Layer 8 of a small transformer language model trained on English Wikipedia (14 layers, counted from 0, width 96).
Take only the direct path to the model's output, skipping the later layers: a vector added to the residual stream pushes a token's score in proportion to its dot product with that token's output vector.

Output vectors of the tokens that the questions are about. A number n stands for n times 0.015.
" Location": 31 62 -18 42 6 -9 -47 14 47 -37 -11 2 15 -22 -9 -36 -35 17 12 -51 25 -19 -14 -21 -5 27 -23 41 55 36 20 -33 43 -18 42 -24 -5 11 2 -24 -51 -5 49 23 1 43 -45 -35 -46 46 40 -15 15 38 -65 -11 -5 31 -2 21 12 -15 -11 12 37 -13 32 39 -11 41 6 12 15 -20 -19 -10 -35 16 32 -8 28 26 26 -1 44 -18 19 6 32 21 25 10 -12 62 -28 31
"ography==": -31 41 30 28 18 34 -13 -21 27 -42 11 32 39 40 31 33 -19 -19 -1 -23 8 -41 -47 34 -21 19 -49 57 45 -9 -18 -14 44 -35 47 53 9 -10 37 -41 12 41 41 -37 5 -12 0 7 -59 -32 23 65 -13 -37 -84 -23 -45 55 -57 9 24 23 -20 -19 16 -29 35 18 -68 -12 -7 11 20 11 9 13 55 56 11 27 5 -39 -9 -32 5 60 23 52 13 51 46 45 1 42 -53 10
"Scientific": 44 32 46 8 31 58 -27 -1 16 -2 18 -17 46 -7 14 -11 6 23 16 -40 24 8 -35 10 -2 21 48 35 38 72 -29 20 59 -65 20 6 -7 -7 -4 -13 -41 46 74 25 3 62 -30 0 -29 -28 2 9 13 -6 -42 26 -17 51 7 22 -31 8 -21 -19 46 -11 -27 23 0 14 12 3 -19 70 53 5 -8 16 18 38 53 33 24 -13 -15 -3 44 50 7 50 27 8 -9 53 28 22
" zone:": 5 26 80 24 47 49 -25 15 0 -46 17 28 41 47 35 30 12 0 -9 -28 -7 -34 -40 -6 41 29 -83 -22 8 33 -31 7 70 -44 23 44 -19 -10 -9 -15 -41 5 35 30 0 66 -39 -13 -22 -2 -1 48 11 2 -40 35 -6 62 -40 0 44 18 -44 -7 8 -5 10 -9 -52 9 41 15 13 41 29 -28 -23 -48 63 55 91 -22 -46 -47 -64 -10 8 65 56 27 49 17 -1 28 1 -30
"\n": -9 -36 -34 27 24 -44 -46 -36 -54 27 -23 -2 19 -5 -15 3 14 -8 22 -1 43 -39 -21 -22 -3 13 18 -41 45 -11 -30 -8 23 39 -14 -12 -8 -9 -28 -11 26 24 -40 2 -3 -25 33 4 0 31 14 -27 -52 35 -25 -14 -9 -34 6 0 15 -26 -47 23 66 19 -29 8 -37 2 -9 -22 10 -32 -57 -8 -10 46 -20 -15 1 -14 -23 -2 28 -18 13 -3 20 -20 -34 -27 -25 38 -4 -38
" Elevation:": 28 59 -4 27 34 8 -29 24 42 -29 10 4 37 0 24 7 3 15 -5 -34 -5 -51 -8 -19 10 37 -10 -24 35 25 -32 -11 77 -34 26 4 -12 -7 2 -2 -80 -21 33 13 10 59 -42 -5 -49 -19 30 35 22 20 -30 36 41 54 -25 -5 44 14 -6 11 4 -49 36 31 30 77 13 41 29 8 -3 -40 -44 -21 47 23 15 -52 -12 -38 -25 -28 61 14 30 10 -15 -13 44 12 1 21
" wid": 25 -20 -27 -8 28 34 9 6 30 -32 2 -3 8 -5 69 34 -6 -21 -8 -1 3 8 5 29 -24 1 -7 29 16 47 7 -36 28 4 43 -11 8 -24 -8 -23 17 4 21 15 0 38 -12 35 -15 34 -25 8 -5 -2 7 -13 5 61 11 -9 17 59 11 10 -33 4 8 -23 13 -14 15 32 9 11 19 -9 11 -17 76 9 0 -39 -23 14 -1 31 18 -30 19 0 -3 -21 21 -4 22 18
" (DST):": 23 19 28 33 45 -12 -25 62 18 -23 16 -2 42 -15 48 28 1 -14 10 -16 19 -55 -43 -14 27 11 -87 -20 2 70 -26 3 55 -74 18 16 28 -5 -1 -37 2 45 65 13 2 96 -14 -25 -62 -5 -15 55 -10 -49 -40 39 -6 47 8 -26 53 -9 -38 -23 -18 -69 59 10 -66 30 28 -12 -6 56 37 -26 -24 27 73 28 77 -11 -5 -61 -10 11 24 89 39 7 49 14 32 57 15 -25
"Species": 57 11 -11 19 -3 66 15 15 4 -18 38 -6 24 22 90 -25 2 18 -16 -29 14 36 6 7 25 43 3 79 71 52 -2 -21 75 -44 34 7 -7 3 9 33 -21 -5 91 30 4 -2 -33 16 10 10 -19 18 1 -14 -70 -6 -4 49 -5 -34 3 17 -23 -35 7 3 8 14 -25 18 -10 8 -18 22 38 -57 20 62 31 57 43 -10 -44 -27 -63 -36 14 28 6 25 18 3 -11 24 32 32
"other": 2 -9 20 16 -34 6 -28 -8 -31 -71 -4 -28 27 23 31 -6 -45 20 -16 -12 -29 -47 -7 35 -26 20 7 14 -52 27 12 -12 -4 -27 -8 3 11 -8 -39 -22 -5 -3 25 12 3 9 -26 -44 -7 -3 7 -1 34 -28 -43 -17 -14 -5 -40 -31 -21 46 43 -3 28 14 51 -3 -29 -36 -19 -2 -18 28 -21 12 22 -23 -5 49 -30 -16 -44 -19 34 62 23 -41 5 0 1 -20 -54 -19 9 41
"ving": 3 30 14 1 -6 -7 -19 5 56 -38 33 10 30 -3 41 18 -52 10 15 0 -10 15 -5 29 -55 35 18 -33 -20 37 -16 -24 -6 -16 14 4 21 8 15 8 -29 -34 32 -15 5 0 33 22 -6 23 -12 49 -17 -57 -49 15 9 27 29 32 -45 -17 15 6 15 -7 -2 -34 58 45 -18 17 -5 8 -11 20 -4 18 19 23 7 -19 -35 -52 34 58 -34 24 16 -10 20 11 37 21 -12 31

Output weights of attention head 1. The head adds the sum of these rows, row i times number i of z. A number n stands for n times 0.0034.
o0: 12 -22 42 -8 -10 33 3 33 34 38 32 9 -40 27 -16 16 10 47 23 48 -24 3 23 0 36 13 -53 18 2 1 26 39 -12 -24 -8 -3 -1 34 25 -11 -36 49 -4 15 29 -39 9 -31 12 -7 -23 -19 -30 -46 -5 8 19 -36 16 22 14 3 3 -37 -31 17 -19 -12 -22 5 -44 14 19 -1 28 -22 20 -45 52 -25 3 11 -15 6 5 -15 -37 5 -25 20 11 50 5 -31 33 -21
o1: 34 -5 32 -12 10 -4 22 12 22 43 -22 1 -11 -28 1 16 1 -27 7 25 -45 20 -16 -44 51 -38 28 21 22 -2 -14 13 11 -33 -31 9 5 -11 12 -7 13 57 -23 34 72 19 17 7 9 -26 -8 7 -13 -22 1 -5 -43 -6 -8 24 45 -26 -7 -88 12 -16 -15 6 -35 4 -19 -28 19 31 7 -19 19 -12 -27 48 -22 0 2 -46 -31 20 -38 -8 -19 -32 -18 5 32 -18 25 -29
o2: 23 -36 -6 9 -15 -31 -23 -26 -25 4 -3 -23 28 32 45 21 -17 22 8 18 36 -59 -10 35 -58 21 23 -47 37 -7 -15 -59 34 0 43 -29 11 -7 -2 -4 42 10 -16 27 -30 -12 34 34 -26 -9 -5 -9 -39 8 -21 -27 18 -66 -8 -25 26 -23 -71 22 28 -8 10 -5 -3 24 -5 -41 -5 -33 9 15 15 16 -22 -8 24 31 -23 23 -9 17 -1 -6 9 -36 -32 2 -38 14 -32 -24
o3: 9 -17 52 -15 -31 2 24 31 32 -31 -15 -5 -19 -40 1 1 16 -17 11 37 20 35 17 46 2 8 35 -13 -28 52 -27 30 -14 -23 -35 -31 -14 -31 -14 -19 11 45 6 -23 -2 -3 -12 7 -14 16 -9 12 5 35 22 -23 -13 -12 39 -11 -26 -16 -2 18 -48 -4 -25 15 -11 -29 41 -5 2 -5 49 -55 -1 -13 14 -7 21 -3 -14 -11 -10 1 -26 7 5 13 2 -15 -26 3 10 7
o4: 20 28 8 27 -3 -35 -14 -34 -32 -22 25 20 10 -63 -7 -20 -12 -2 2 -13 2 -28 -49 11 0 20 29 -17 7 -33 -11 7 27 5 -7 -7 7 -15 17 -24 -39 5 -19 -23 -13 16 -23 -36 -5 26 -15 -6 -23 -15 -25 -23 -20 -8 -10 1 2 48 -23 -12 44 -34 -29 -9 -16 -3 4 1 -7 -20 16 -10 22 5 -17 5 20 5 -25 -12 30 41 -18 -12 -3 18 -31 7 -10 -5 -22 28
o5: 3 25 -14 29 18 -10 -17 -42 -29 -4 11 -10 1 -27 -43 -48 32 0 3 42 -3 30 -12 9 -13 -28 -3 -9 -12 -2 -15 -42 -32 2 -2 -1 -19 -30 -11 -6 29 16 -15 12 -33 -27 10 -31 5 -6 -24 -17 -44 8 13 13 33 8 15 -5 -29 40 11 14 8 11 39 18 -18 15 28 20 -6 21 3 -37 27 28 -5 68 -14 25 2 -6 2 -5 -37 12 53 -10 -39 8 -1 5 1 -5
o6: -14 -9 -42 17 -11 -26 -20 2 8 -14 -23 -6 -38 -9 -5 2 -17 21 27 -54 0 -3 -53 -17 -22 -10 12 35 16 -22 0 16 9 26 29 34 -5 -20 48 -26 -8 -13 -16 18 -28 -17 -24 -11 -38 34 -3 -5 -16 22 11 13 -7 -21 -12 -3 35 32 -4 -5 38 -19 14 26 -2 39 -11 12 29 6 -27 6 -2 8 -29 -30 -51 -11 -12 32 -14 -12 -48 -16 5 23 12 -4 18 1 -33 -18
o7: 52 5 24 -13 -22 8 2 -9 -4 -22 8 -11 29 -23 -19 -48 -1 17 28 2 -2 -2 -17 -21 -2 25 1 -37 24 -28 -1 -8 13 -23 -6 25 -8 -16 -15 -4 28 5 8 -17 30 27 11 23 -27 -1 -4 35 -22 9 -23 -12 -14 32 44 26 -14 2 -2 -25 -18 13 1 -42 -10 -12 -53 4 -54 37 44 9 22 -3 25 1 34 -8 -32 19 -4 18 21 2 -10 41 -33 17 26 -23 7 -11
o8: -6 -23 -15 27 -19 -3 -19 -32 3 7 14 -24 1 29 19 22 15 0 6 -35 1 -22 -3 26 15 36 -17 20 -17 45 -10 -11 31 -6 25 -16 -30 -45 -18 5 -10 -15 32 -23 -5 13 36 6 21 50 8 22 -6 11 -19 23 -67 -44 -6 15 35 23 -29 -26 -7 -32 11 10 1 23 -17 -7 -2 -32 -17 -20 1 12 22 -29 -15 26 -61 -7 14 -6 -12 -8 -23 30 -10 0 1 16 -14 8
o9: -20 -4 -38 10 -12 38 -10 30 20 10 -1 -1 -36 -10 3 2 -57 -20 -31 -3 33 -26 -7 25 -17 14 25 11 -11 -29 -14 33 8 -18 0 -15 17 -2 -15 -17 -7 24 -23 28 48 -12 37 55 -28 1 -4 48 -10 -26 -2 -22 -23 35 17 35 28 12 4 -24 -32 2 -48 18 23 -23 -14 -9 1 1 20 -24 36 2 -12 0 -17 -7 22 38 -38 21 -4 -26 21 4 8 13 -2 -3 19 14
o10: 6 4 17 39 48 -12 3 -31 15 22 17 -28 14 -44 10 14 14 -49 -42 -21 -3 28 -7 2 16 15 29 -42 12 9 -15 18 -2 -24 2 -45 22 -17 7 13 -43 22 2 13 4 -6 -1 -39 -30 -12 -41 52 4 -38 20 -19 1 7 23 -25 5 15 -14 -6 0 1 2 -4 -24 43 -18 29 31 -8 20 -20 14 -46 -23 11 -24 5 -74 21 23 -4 -14 2 3 8 8 -25 -2 28 3 -23
o11: -6 -13 38 -12 -24 1 23 -25 33 -44 -23 -59 23 -26 -37 -12 5 -40 29 11 52 2 14 15 -52 -43 56 -27 19 4 1 19 -1 -16 55 15 28 13 -2 -19 33 13 -35 -4 -9 -1 -22 31 9 -14 41 23 18 19 -39 -49 -52 2 -23 31 1 -4 -20 15 -16 16 26 -19 -2 -5 -21 9 44 -12 -11 39 8 13 -59 55 -24 -19 4 46 22 32 -11 -54 1 -26 11 7 -6 8 -39 -15
o12: 20 20 17 -12 -3 10 -45 -18 18 40 4 -46 -12 17 36 -37 -26 -33 0 16 -15 -46 3 -8 13 3 -17 -20 -12 -2 -15 11 -24 -35 -13 -4 12 29 -27 9 5 19 30 39 -8 61 8 -3 26 23 15 36 11 -2 -6 -8 29 -7 -41 36 -36 8 7 37 34 -10 53 -34 -18 4 3 -59 13 -27 -6 -12 -18 17 43 7 -7 9 15 17 -21 -19 3 18 -27 -19 -12 21 -3 -24 8 -3
o13: -8 32 -40 9 44 -29 49 20 -20 -27 -1 60 -36 2 -27 -28 -18 -43 -27 -14 4 -25 22 40 37 38 -44 -20 33 -19 -15 43 7 -40 3 3 -24 8 19 7 12 1 29 -16 17 4 -7 -2 -2 -13 -49 29 -26 -2 -4 -33 -30 -7 -23 -5 -22 7 -18 -26 -17 21 -59 22 36 -2 45 22 -2 -18 50 33 13 -33 -4 -11 1 -28 -47 -2 17 -10 -1 -27 21 47 44 -49 -15 20 -28 -28
o14: 16 -38 17 -33 0 -14 8 34 18 17 1 5 -13 -29 -7 -9 -38 -20 20 4 7 -7 15 38 30 -2 -24 -25 25 6 2 44 -10 1 1 -30 -8 25 13 20 33 6 14 -20 -19 -7 -18 -21 12 -28 -27 -6 -24 -27 -10 -17 -5 -22 -9 -16 -53 -17 14 -38 -45 -2 -16 -9 -18 -13 -5 -1 -2 28 66 -4 43 14 50 2 27 42 -37 32 -43 1 6 -10 -31 -22 0 5 10 -49 -33 -33
o15: 41 -38 22 7 1 2 5 -16 -13 -10 -1 15 15 11 -14 -37 -29 11 0 -12 5 -29 -5 7 19 57 -34 -7 28 -10 -29 -51 21 12 -2 -3 18 -30 -9 -11 28 -1 -28 -15 26 -19 -24 21 -25 -37 36 -33 8 27 6 29 26 -7 -11 3 21 -19 6 47 -1 -19 -28 -26 1 34 -40 28 -19 -11 -6 28 -35 -16 9 -15 17 -2 41 -30 -21 -18 -10 -48 51 23 -25 23 -38 17 -8 -8
o16: -10 -11 14 -10 -11 59 37 -17 43 11 -21 -9 -10 -19 -8 6 -28 -10 47 -24 -27 -10 -17 9 1 -15 7 35 -42 4 -6 3 -25 28 -13 39 11 20 -5 15 -4 -31 14 -10 -2 -3 -22 -3 -16 20 -14 14 54 -25 4 9 19 -58 -10 -3 3 -13 13 5 -95 -20 34 -56 -16 -4 -9 -57 -6 2 33 -1 -20 8 10 14 -58 20 12 33 20 8 -6 -7 -49 6 8 -16 12 -8 -36 42
o17: -9 18 -4 -39 26 41 10 -7 -12 49 -40 -32 -4 -27 -4 6 5 -43 -12 -21 -20 24 -37 -26 38 -5 -7 49 -1 5 19 -1 -47 -19 -1 -6 11 -25 -19 11 26 3 1 7 27 16 -4 18 -38 -22 17 16 6 -14 26 -19 -8 11 -3 -5 -4 -8 -2 -21 -5 5 8 -14 -7 -20 -29 13 40 38 21 -24 18 -4 -23 18 -24 -50 -21 4 -56 -12 -10 6 31 -28 -15 7 20 18 21 -5
o18: -21 -36 -2 28 11 -11 -53 -7 17 -20 -18 -48 40 -32 25 3 -19 1 12 15 36 -5 3 23 -6 -9 11 -21 18 -3 8 15 46 1 1 -22 -6 -43 -16 23 15 8 -49 48 24 35 -8 39 -35 -7 -3 15 16 0 -35 8 2 8 -11 30 -27 -24 -28 36 32 -12 19 -7 -3 -59 5 -27 5 -28 -47 9 13 29 16 5 36 9 30 5 2 11 -14 -29 12 12 -23 -18 -32 4 -27 -8
o19: 22 -32 -15 -10 -6 19 13 -5 13 21 19 -13 -5 14 -13 8 28 -8 44 -17 3 -19 -23 -5 -23 -6 -26 -6 23 41 8 -3 3 -18 11 9 29 -22 -7 8 46 -23 -6 47 -12 31 4 -31 10 21 -3 11 -11 2 8 22 -6 -46 -16 -1 7 -44 2 23 -9 -5 3 7 15 16 -3 -36 -9 9 -47 -38 -10 24 31 -39 -42 19 -21 -14 32 -16 -2 19 13 -32 16 -6 20 3 -30 -7
o20: -18 46 17 46 8 -10 21 17 -5 -2 48 18 -4 -50 -48 -31 -12 46 5 -6 -15 -5 17 23 7 10 -11 14 -49 -53 8 -4 13 -39 17 -3 40 18 -37 9 -31 28 -30 29 59 -23 -11 -33 -29 11 -22 -1 7 -12 -20 -24 24 20 -9 11 -7 19 18 15 39 -20 8 -7 -17 -10 32 -2 -20 -15 -13 27 19 -30 24 40 -11 -20 42 -33 30 -19 -18 5 -6 11 -22 -10 -16 -7 -15 -1
o21: -28 -9 -19 34 -20 1 25 -33 -17 6 3 -14 3 61 -7 43 12 13 -37 -18 29 18 30 44 -3 -32 -5 40 -19 -31 -20 -12 14 -46 32 -9 10 -12 -9 24 21 33 -25 1 -6 -49 9 -17 -72 -18 -20 26 -20 8 25 27 -23 20 -30 15 -6 -17 -13 -9 49 15 9 35 -51 23 -1 -39 12 11 -57 -2 -38 36 -27 18 -38 7 59 -7 -40 -24 -35 23 -14 -21 -14 2 13 -24 -8 -11
o22: -36 -4 36 -14 6 27 6 18 0 -30 17 -24 -25 26 9 -5 17 -12 11 -35 -29 15 26 -15 23 -8 15 64 -38 2 47 51 25 -67 49 14 2 -4 -12 -17 -34 -22 5 6 6 24 -10 23 19 18 35 10 28 -9 47 21 -16 15 -16 49 -43 -6 23 -16 0 -17 13 26 -6 -12 29 -4 33 -13 24 8 -32 -31 34 -4 -23 -10 3 -13 -20 31 -14 -40 -44 13 11 -10 4 12 6 31
o23: -5 -8 27 -16 13 2 25 2 45 10 7 -12 39 54 27 -21 -33 -18 -10 36 -29 -38 23 -22 33 55 17 -25 -60 18 13 34 -35 -29 -14 13 -9 30 9 13 18 8 31 16 6 -2 4 -9 24 3 -9 5 32 -1 52 -6 1 -33 25 25 23 0 4 -1 -52 -12 -36 7 25 9 -13 -19 6 -6 42 36 -21 -16 -7 28 0 24 22 -4 -5 23 -13 4 -29 -60 14 -5 -8 12 2 1
o24: 42 -36 22 -25 15 15 3 -9 28 -33 54 -13 14 24 -14 18 33 10 24 -9 15 -27 41 -20 5 17 -41 8 -5 27 -22 -5 22 -26 -28 38 6 15 20 -8 8 4 60 32 0 0 -2 16 3 14 -11 -22 36 -3 -28 34 28 -18 6 4 4 -11 17 20 -34 9 23 15 16 -17 4 50 -15 26 19 -12 7 15 75 31 -2 -53 24 20 13 -3 -11 19 17 36 -32 -11 -22 30 40 -15
o25: 34 0 -34 25 20 48 30 51 -9 -9 5 -33 4 25 15 -20 6 -5 10 11 -8 -9 -4 34 -30 -15 8 17 -27 -20 24 -36 12 25 23 -42 -2 -19 -17 1 22 17 -14 38 -10 -10 0 12 -21 35 13 29 -17 43 -3 5 -22 -7 -39 71 14 0 4 13 13 -14 -10 14 -27 -21 12 -40 -10 1 -39 2 0 -15 -4 18 15 9 0 1 34 -17 -12 -26 8 33 13 -15 9 -6 -17 -30
o26: -4 -3 -2 -3 16 -10 -9 19 -49 -56 13 -25 -4 -24 -14 -15 -22 22 14 -13 -27 3 -12 -12 -56 -26 12 5 2 -31 12 -29 -8 -4 -14 -14 -13 21 -2 -17 -40 -44 -11 -5 29 -2 -9 -23 50 -10 5 0 7 -36 -30 -42 21 49 23 -14 14 38 19 8 11 -4 -19 -2 35 -16 7 -35 -27 -33 12 -12 41 -32 -20 6 -15 17 -23 27 29 -10 5 14 -50 16 14 0 -31 -4 -26 -2
o27: 41 28 -49 6 -14 -21 4 11 35 -34 -33 -28 -37 -26 -1 3 -11 30 23 -6 -4 -5 -16 -9 55 -2 -23 -19 2 -12 -7 -30 4 11 -44 5 -35 -19 37 -4 -12 10 9 2 -35 -2 -34 -9 -29 21 -13 4 21 50 7 -9 1 -15 42 6 5 -4 -42 10 -6 -68 23 -32 8 3 -17 46 -4 16 17 25 -17 -23 -10 11 31 -22 -10 -14 -8 10 -6 -23 -33 -34 -23 18 45 15 -6 -4
o28: -26 9 6 -5 21 26 21 13 10 27 -16 1 -3 -36 8 14 -3 -6 1 37 -46 29 19 -18 -14 -9 10 -5 -3 28 35 -27 -42 -12 -2 47 -1 -13 -3 2 34 34 -3 -2 -25 19 -15 -15 74 -24 5 -15 -29 10 27 -21 -20 16 26 0 -3 27 48 3 35 -4 27 6 -13 -7 -37 22 6 5 1 -2 -6 -15 -47 23 -17 7 -14 30 -4 5 -23 35 0 -25 -16 11 21 19 19 -35
o29: -11 6 -18 22 9 11 -45 -13 14 31 41 -6 9 -3 19 -17 25 -25 -28 18 4 19 14 -9 6 -1 -16 -9 62 37 -5 -30 1 -19 -3 45 0 -24 -29 14 16 -16 -7 9 -26 10 47 7 7 -36 -17 25 -15 8 -9 -24 -16 8 3 -2 -13 40 -12 -23 -36 13 -3 40 9 22 10 23 21 32 21 -14 7 -22 7 2 -24 12 -64 -12 -12 -17 -18 -16 5 13 22 2 8 8 14 31
o30: 7 4 -39 -1 0 7 -1 -16 -9 9 -4 -7 1 -31 -1 -17 7 1 -24 -21 12 -1 5 17 -2 -9 -33 -14 52 -29 14 11 -12 26 1 -32 9 67 -13 10 -15 -57 4 -24 28 -25 10 -11 -9 0 18 0 -4 -19 27 -7 21 6 -16 -7 -1 4 2 10 -31 -11 -3 -7 18 -1 22 -14 -35 -1 2 -10 -10 5 -17 43 1 49 -8 -10 -12 -7 -33 20 16 -15 1 22 -19 -11 -32 25
o31: 14 -14 -41 -67 2 22 2 -18 -31 18 -6 -15 71 38 -33 20 12 16 -20 43 45 -27 -15 -7 -8 -16 -14 -17 10 10 -24 38 45 19 27 14 -6 46 -36 -2 21 -7 -17 -19 -47 14 -24 28 45 -4 -10 -6 -9 -7 -4 -4 4 24 4 26 -37 36 -6 10 45 44 30 15 -20 34 15 19 19 -1 0 2 12 -1 -1 4 14 2 14 48 12 -15 56 69 31 29 2 32 -12 -18 -2 16

Each question shows a token from some text and the vector z that the head gathered there. A number n stands for n times 0.021.

"es": -59 -18 -30 15 -46 11 -15 -17 55 71 27 18 16 12 -19 -20 11 23 20 23 -49 -21 -14 -46 -33 -46 -14 51 -15 13 -20 7
Which two tokens does it push up most, strongest first? " wid", " Elevation:"

"tained": -43 1 5 7 11 -22 19 13 42 -11 -11 -1 4 1 -10 0 -14 3 -10 -12 -21 -12 -7 3 15 -28 7 0 -18 32 -7 20
Which two tokens does it push up most, strongest first? " Elevation:", "Species"

" This": -25 3 6 10 -15 -6 13 1 55 15 23 19 -3 -15 -5 3 26 -21 16 -14 -25 7 24 2 3 -21 16 14 -19 13 -15 29
Which two tokens does it push up most, strongest first? "ography==", " wid"

"ations": -13 -4 14 34 -4 -15 6 -20 63 11 16 11 9 -1 -5 25 1 -37 8 -32 -35 8 20 18 40 3 22 6 -14 12 18 -6
Pushed up most: "Species"

" goal": -35 2 11 10 -31 -16 15 -1 61 21 36 11 -8 -17 -1 -12 43 -24 29 -5 -22 11 33 8 -6 -31 17 15 -28 13 1 34
Pushed up most: " wid"

" unable": -33 9 -3 7 -12 -17 12 24 37 16 10 -2 -8 -21 -29 -12 12 -8 16 -11 -23 18 11 4 5 -28 11 5 3 10 -30 32
Pushed up most: "Scientific"

"ant": -36 12 -2 6 -6 -5 13 12 32 17 4 -9 -16 -13 -18 -5 2 -8 28 -13 -22 8 8 5 10 -12 13 2 6 15 -26 37
Pushed up most: "Scientific"

" to": -28 7 13 12 -7 -2 10 13 53 6 14 11 -2 2 -10 5 4 -13 8 -27 -21 2 12 4 1 -16 9 6 -18 18 -24 25
Pushed up most: "ography=="

"ee": -35 13 -3 8 -11 -16 13 22 44 16 11 1 -10 -21 -21 -9 7 -9 14 -14 -22 13 10 0 8 -28 10 5 -3 8 -23 28
Pushed up most: "Scientific"

" were": -23 6 27 19 -9 -11 12 11 72 2 18 0 5 11 -8 14 2 -20 -3 -37 -29 0 18 3 25 -14 12 1 -22 21 6 16
Pushed up most: "Species"